Layer 6 of a small transformer language model trained on English Wikipedia (16 layers, counted from 0, width 96).
A neuron's activation on a vector x is squared ReLU(weights . x), where the dot is the dot product.

Input weights of the MLP neurons that the questions are about. A number n stands for (n - 500) times 0.0018.
n15: 637 577 762 343 300 277 742 504 576 598 452 614 496 535 414 562 298 749 283 708 387 616 485 500 646 229 415 282 552 602 949 579 522 559 514 504 425 763 584 611 312 487 655 648 624 444 612 545 616 778 590 390 452 413 819 368 459 544 362 551 642 590 660 406 293 676 280 423 706 446 433 532 504 533 365 604 413 705 321 932 565 126 616 599 518 481 653 719 540 531 646 446 459 580 675 509
n22: 429 468 506 399 625 580 369 511 505 549 492 362 484 548 488 514 387 437 503 616 544 449 497 440 466 683 270 615 527 431 472 770 478 546 755 423 629 497 557 571 621 555 494 469 485 485 350 421 536 609 394 538 400 362 456 621 410 694 509 385 685 382 394 583 525 491 629 377 374 342 440 461 428 433 603 602 500 445 426 554 449 591 586 588 500 661 584 451 440 570 518 522 339 304 429 404
n47: 596 580 438 301 260 676 523 585 504 399 605 607 572 312 484 574 397 529 565 550 533 403 722 23 300 315 474 460 385 403 653 415 402 582 249 411 353 489 641 633 438 470 548 405 409 470 623 679 597 378 552 558 503 573 601 460 511 258 630 562 352 455 500 474 601 512 616 387 447 488 661 519 684 321 623 466 411 766 579 469 341 382 385 496 550 609 452 647 511 695 481 314 714 448 523 422
n82: 484 347 686 388 602 474 425 400 186 441 414 500 606 562 475 549 604 529 507 537 558 484 475 452 552 588 513 423 643 329 494 612 487 503 619 507 583 506 383 340 487 510 497 513 829 609 548 446 418 258 542 395 432 372 422 389 537 455 615 432 630 758 414 543 716 650 518 404 341 235 349 486 506 417 444 703 497 490 387 497 452 356 744 588 557 599 423 542 467 461 413 438 545 383 728 542
n110: 483 445 423 504 158 632 588 567 462 300 388 577 384 416 449 544 590 541 427 486 515 615 637 432 580 409 558 523 442 560 639 525 487 471 371 537 567 556 483 557 241 268 500 450 475 488 470 407 314 603 493 493 676 341 458 450 541 404 416 392 597 322 559 626 650 428 366 697 429 590 510 447 484 678 465 304 385 303 568 606 567 445 467 598 483 574 410 316 446 573 652 829 244 500 535 206
n118: 616 377 397 360 463 390 648 353 588 464 507 623 457 567 671 688 479 516 566 367 402 482 668 558 338 584 221 570 462 348 413 493 400 365 688 528 467 528 472 609 633 450 419 622 443 615 452 605 555 530 398 430 455 686 482 530 623 573 582 713 637 568 624 804 515 652 454 473 484 166 400 541 325 463 393 637 603 591 391 463 574 427 428 637 355 415 444 401 386 682 271 366 594 348 691 264
n160: 362 461 592 307 336 592 503 469 515 347 559 509 424 563 548 532 575 730 493 642 489 475 668 186 487 516 750 491 619 447 397 338 441 536 674 604 393 423 481 633 528 628 494 385 632 623 657 597 599 507 503 526 317 572 345 507 439 475 452 661 395 371 395 490 610 561 510 613 458 612 459 361 417 619 467 500 533 438 476 606 500 422 223 509 497 340 503 592 446 466 477 511 485 320 322 399
n184: 542 377 595 640 618 372 559 497 379 792 230 630 280 496 492 532 535 628 546 467 437 581 562 510 430 438 425 510 428 685 424 585 348 568 599 440 616 576 355 518 503 625 634 323 436 519 369 493 563 646 240 577 634 671 316 425 587 618 567 408 594 457 459 525 630 746 591 680 840 712 660 478 637 557 570 421 555 319 649 396 537 569 572 490 293 470 510 583 404 612 413 304 341 648 577 507
n188: 694 493 510 468 672 477 490 608 437 403 607 760 614 612 688 566 447 474 637 272 452 563 646 555 470 503 600 650 599 535 585 783 439 551 304 345 597 429 291 543 435 466 543 464 653 599 594 457 472 433 376 589 581 442 528 613 619 608 394 507 496 426 461 430 457 479 700 593 650 445 387 320 458 594 481 409 555 480 573 403 344 459 497 350 323 556 490 830 437 526 432 290 614 381 259 464
n195: 428 465 595 422 571 404 716 322 372 319 515 618 518 420 635 331 360 542 346 536 318 393 525 479 504 266 341 587 553 632 432 624 366 602 536 633 543 541 381 691 659 597 500 429 271 545 515 737 843 553 439 349 659 437 600 659 715 617 615 564 517 698 485 689 442 598 578 612 508 657 388 444 396 662 366 621 365 504 437 504 596 539 626 622 528 653 281 525 192 527 488 661 914 523 520 420
n210: 493 425 504 488 627 622 508 467 651 593 417 599 466 533 259 552 876 411 432 634 712 430 508 578 383 424 660 456 441 620 457 450 234 335 404 427 441 310 633 573 398 697 419 489 551 480 392 326 604 527 614 309 520 667 274 461 793 340 290 404 512 567 489 418 488 642 302 316 577 471 418 619 600 379 640 372 393 349 557 350 615 349 307 507 610 492 467 567 337 518 477 480 275 687 466 420
n294: 480 483 545 518 512 524 444 457 628 631 425 477 385 527 579 483 540 401 332 622 596 202 736 350 543 372 463 500 410 759 572 625 591 577 570 300 585 572 383 396 533 547 393 480 550 691 520 618 448 557 250 555 563 552 413 265 329 460 674 521 493 632 412 439 485 331 637 485 515 571 540 353 542 614 767 326 538 545 674 556 262 648 438 539 552 567 559 564 352 666 555 511 334 530 559 407
n328: 519 562 775 517 426 261 648 319 491 639 487 332 497 694 658 500 465 475 633 617 440 481 574 535 500 394 425 481 548 658 519 644 581 534 673 551 452 322 590 628 566 545 564 380 761 538 475 556 483 666 757 507 390 510 330 405 323 475 506 530 507 373 412 396 549 593 607 392 486 657 381 523 537 382 631 562 620 339 512 537 366 520 472 562 345 537 620 421 755 494 381 439 474 468 650 475
n334: 366 557 536 453 463 296 522 503 388 290 601 584 508 611 468 379 526 506 513 503 588 635 639 443 415 579 337 350 484 522 442 714 586 548 543 503 517 586 615 424 404 461 239 488 525 426 552 484 687 369 434 543 537 452 543 569 422 410 409 695 412 545 497 580 551 818 513 497 325 546 600 405 337 530 397 485 509 380 494 395 491 458 557 616 600 543 488 478 450 453 325 591 656 456 295 459
n345: 616 473 661 458 373 311 626 522 438 477 452 597 515 510 423 490 519 525 762 557 572 568 418 384 600 231 359 484 455 571 452 581 437 615 675 384 515 468 643 257 516 418 529 423 476 503 329 773 693 424 344 490 638 443 507 452 659 622 500 500 436 507 440 536 602 396 619 402 557 525 552 500 686 427 546 464 547 327 453 531 436 463 639 494 573 681 666 417 637 455 760 486 392 594 291 655
n360: 573 572 573 343 354 480 517 421 599 201 428 374 519 477 375 557 331 526 504 642 670 577 434 414 400 362 429 421 432 448 697 653 588 366 451 434 387 604 680 663 358 453 234 480 475 394 659 633 437 281 454 573 581 551 549 418 384 428 577 451 415 456 487 500 395 686 356 518 441 548 628 570 720 409 481 486 469 548 522 434 608 617 578 410 538 500 651 432 507 398 215 708 285 533 622 367
n368: 372 639 634 504 557 467 545 487 361 580 626 569 402 401 354 536 595 573 327 424 595 268 379 527 418 527 333 477 574 594 614 376 471 364 624 530 522 645 517 513 533 433 497 493 659 578 571 506 507 465 429 483 596 388 569 542 497 438 633 662 471 540 426 527 640 812 539 643 390 592 370 438 487 628 491 659 548 347 494 583 676 197 471 446 551 629 611 851 450 258 340 559 492 266 486 424
n371: 367 596 354 705 625 518 530 210 359 474 581 626 389 388 574 700 335 460 772 240 336 598 540 453 486 568 679 336 546 549 692 606 486 559 372 518 572 595 486 446 396 566 569 496 481 399 317 416 391 857 450 384 467 824 692 419 522 371 460 590 512 533 475 394 626 403 286 488 372 560 362 765 405 367 510 555 530 671 608 636 564 507 486 636 478 614 446 422 529 525 586 444 600 464 297 590

Each question shows a token from some text and the vector x that enters the MLP there. A number n stands for (n - 500) times 0.008.

"p": 346 441 474 593 387 393 187 712 651 513 436 453 619 394 425 504 303 419 306 233 528 429 275 427 305 456 570 747 596 531 550 461 400 648 592 665 234 582 343 277 533 584 501 531 621 606 421 379 293 554 630 613 558 354 368 477 443 457 412 524 410 657 653 512 524 562 316 315 440 696 727 655 588 574 597 553 703 482 315 243 503 522 441 451 437 685 405 513 432 401 532 511 581 522 500 557
The most active neuron and its activation: n368, at about 1.1

"pr": 474 540 416 583 375 336 54 738 584 525 441 476 666 432 682 507 407 416 102 415 382 433 357 553 484 448 394 735 667 515 474 347 491 647 697 538 268 549 479 240 689 633 613 569 705 587 440 365 439 599 589 592 513 387 386 515 482 423 438 578 609 537 706 475 523 524 287 350 388 577 684 590 555 573 575 467 503 575 419 413 563 445 599 450 297 641 421 418 477 383 543 456 574 558 540 641
The neuron with the highest activation: n82

"f": 416 534 507 629 378 287 155 684 650 527 391 397 678 497 576 532 447 467 247 375 489 465 351 410 368 453 550 695 571 390 558 392 441 656 637 788 303 538 441 285 644 527 555 518 726 649 358 342 252 640 609 662 580 445 395 594 487 488 374 452 467 497 778 610 448 556 367 288 502 681 721 577 441 617 486 516 632 462 388 341 475 556 378 413 489 581 363 434 375 347 415 525 589 554 518 582
The neuron with the highest activation: n328

"un": 464 337 379 571 226 372 187 537 716 633 302 380 691 410 619 425 292 378 313 299 534 526 361 593 394 485 690 754 615 452 480 408 482 752 663 619 287 523 507 367 723 623 508 653 571 676 430 432 482 561 640 533 556 534 315 498 376 465 416 536 605 638 649 548 519 586 390 372 494 707 676 401 533 573 533 492 608 658 405 294 596 530 462 465 500 618 337 464 465 461 538 502 468 729 470 422
The three highest activations, in order: n294, n210, n184

"ub": 363 548 441 605 346 545 232 740 646 568 338 393 694 510 687 570 279 372 415 321 389 552 467 560 400 520 598 854 564 451 664 365 369 681 628 612 268 550 585 250 597 610 432 483 647 605 446 284 431 559 532 519 711 465 394 548 396 479 362 546 558 656 782 506 517 537 449 260 547 693 724 456 542 607 585 425 521 508 537 275 430 452 449 325 442 474 361 572 499 425 569 444 523 600 514 483
The neuron with the highest activation: n188

"s": 435 387 426 502 368 442 171 585 648 450 448 387 690 476 578 516 333 475 386 287 455 450 337 496 358 460 428 756 480 454 475 380 551 562 591 650 239 658 659 283 688 663 437 641 510 491 457 464 295 519 657 583 607 457 470 471 270 508 325 542 474 523 772 600 528 586 409 285 448 645 780 441 472 566 490 303 644 500 428 353 500 491 693 332 491 593 554 516 490 219 572 586 663 637 428 485
The two highest activations, in order: n360, n334

"res": 424 495 381 585 331 308 27 703 648 553 333 390 848 560 620 454 382 476 249 479 467 597 331 517 356 426 461 730 498 469 551 330 443 515 723 517 286 559 440 236 707 712 471 517 568 608 375 422 309 498 675 509 616 420 421 607 368 371 390 640 447 551 665 587 542 546 468 382 529 632 634 526 499 624 482 515 541 459 362 345 531 453 565 411 465 599 432 440 361 383 504 481 547 505 447 520
The two highest activations, in order: n334, n368

"ter": 349 390 308 609 302 314 44 684 528 552 409 487 746 343 518 499 264 465 380 220 527 627 390 478 444 408 585 686 467 450 568 353 407 572 670 652 222 516 504 385 609 521 495 677 548 540 478 394 388 583 573 514 581 533 336 544 442 461 379 548 515 601 673 582 358 587 297 402 342 692 635 467 754 450 642 532 632 522 610 306 590 534 426 419 513 542 411 526 360 422 423 524 566 514 479 604
The most active neuron and its activation: n360, at about 0.59

"en ": 498 383 507 530 274 507 211 639 603 449 449 314 806 492 631 561 261 343 456 386 519 459 406 487 506 396 612 707 464 517 489 319 461 635 632 672 260 605 343 324 614 652 472 692 573 573 344 289 270 579 623 633 652 499 326 527 475 494 409 482 495 627 775 484 385 469 511 304 499 645 616 585 511 575 557 396 622 610 535 312 540 548 668 442 460 554 373 718 521 402 645 514 657 589 390 406
The most active neuron and its activation: n188, at about 0.15

"(": 472 455 492 556 390 350 182 662 548 538 565 406 715 401 607 520 366 429 325 425 550 421 367 393 445 523 432 563 583 338 571 302 376 612 615 504 318 577 556 126 648 699 534 697 656 688 353 339 310 604 679 608 734 564 231 505 454 537 475 432 470 542 655 552 340 550 410 405 609 756 807 609 478 536 599 537 470 469 333 407 496 498 533 436 501 543 399 450 428 269 545 509 539 449 538 553
The neuron with the highest activation: n368

"J": 415 582 397 487 434 313 233 710 592 447 480 411 634 320 589 504 384 269 301 434 543 579 317 403 378 459 482 825 580 350 508 391 507 621 739 553 296 548 467 316 657 619 430 719 556 694 420 254 298 575 545 584 650 381 450 452 434 423 360 540 551 530 787 465 519 521 361 431 576 612 657 618 628 592 335 525 624 486 430 355 468 498 531 460 493 607 364 399 335 427 544 600 668 710 385 497
The neuron with the highest activation: n334

"r": 414 486 436 638 423 364 136 586 538 611 595 558 601 368 540 503 264 461 232 384 417 522 231 421 520 446 523 697 594 439 527 376 469 711 657 709 349 470 442 280 666 549 462 537 763 556 359 563 432 458 682 628 579 407 402 447 425 435 303 561 423 581 717 453 576 542 286 299 439 718 740 496 540 658 404 370 642 576 401 425 565 557 599 331 384 520 451 504 371 390 633 574 560 564 629 515
The neuron with the highest activation: n368

"or": 313 508 487 460 378 359 265 625 637 538 471 499 645 501 661 474 405 497 421 220 589 621 443 473 496 325 585 665 654 367 566 349 481 581 695 657 277 518 508 309 713 631 514 724 613 623 378 459 392 561 802 524 637 452 382 667 354 499 400 583 592 503 810 581 542 572 349 427 532 710 778 417 544 531 652 533 582 542 528 349 513 517 516 366 541 414 337 572 562 289 503 397 693 619 568 566
The neuron with the highest activation: n328

"t": 426 348 516 561 301 335 315 615 595 524 424 457 503 408 542 593 325 398 303 240 448 479 412 550 552 391 572 871 484 475 473 354 528 649 634 780 234 608 482 422 614 689 512 723 550 491 463 466 334 642 540 528 604 411 357 478 377 549 416 594 443 673 701 529 562 509 276 266 437 681 580 557 573 694 631 305 671 534 422 237 511 594 529 407 573 485 451 541 459 531 679 548 683 468 496 581
The two highest activations, in order: n294, n195

"di": 435 526 449 511 389 388 152 754 552 429 391 533 772 455 630 522 207 443 209 338 478 552 263 295 397 529 477 682 593 399 583 422 337 618 663 650 384 542 349 389 602 620 555 677 684 694 436 375 361 504 634 683 635 439 312 518 355 613 418 521 417 498 737 515 449 525 409 406 535 708 678 408 529 608 582 506 595 568 572 342 456 542 517 417 463 500 399 400 419 326 461 432 526 440 419 615
The most active neuron and its activation: n188, at about 1.7

"on": 369 472 359 586 310 508 189 674 563 543 559 463 666 490 656 485 269 352 373 288 451 566 224 624 386 561 542 773 548 534 498 384 374 570 638 593 147 562 342 301 495 630 421 656 554 560 419 436 391 776 681 630 595 513 446 596 337 472 306 440 509 733 732 441 502 579 315 381 420 531 620 487 593 437 568 357 540 434 494 434 586 501 543 249 560 548 434 465 460 405 584 444 471 558 437 514
The neuron with the highest activation: n371

"to ": 447 431 524 589 395 331 146 679 631 510 444 363 715 473 611 572 374 652 358 458 491 530 298 481 462 598 469 595 543 424 656 263 402 695 631 474 281 521 443 258 697 521 554 734 670 707 375 371 386 493 665 576 663 569 302 523 452 537 254 462 460 564 752 577 367 556 338 365 451 638 732 505 654 601 539 473 511 575 416 377 480 539 652 555 422 581 393 594 502 375 619 539 688 483 431 481
The two highest activations, in order: n15, n82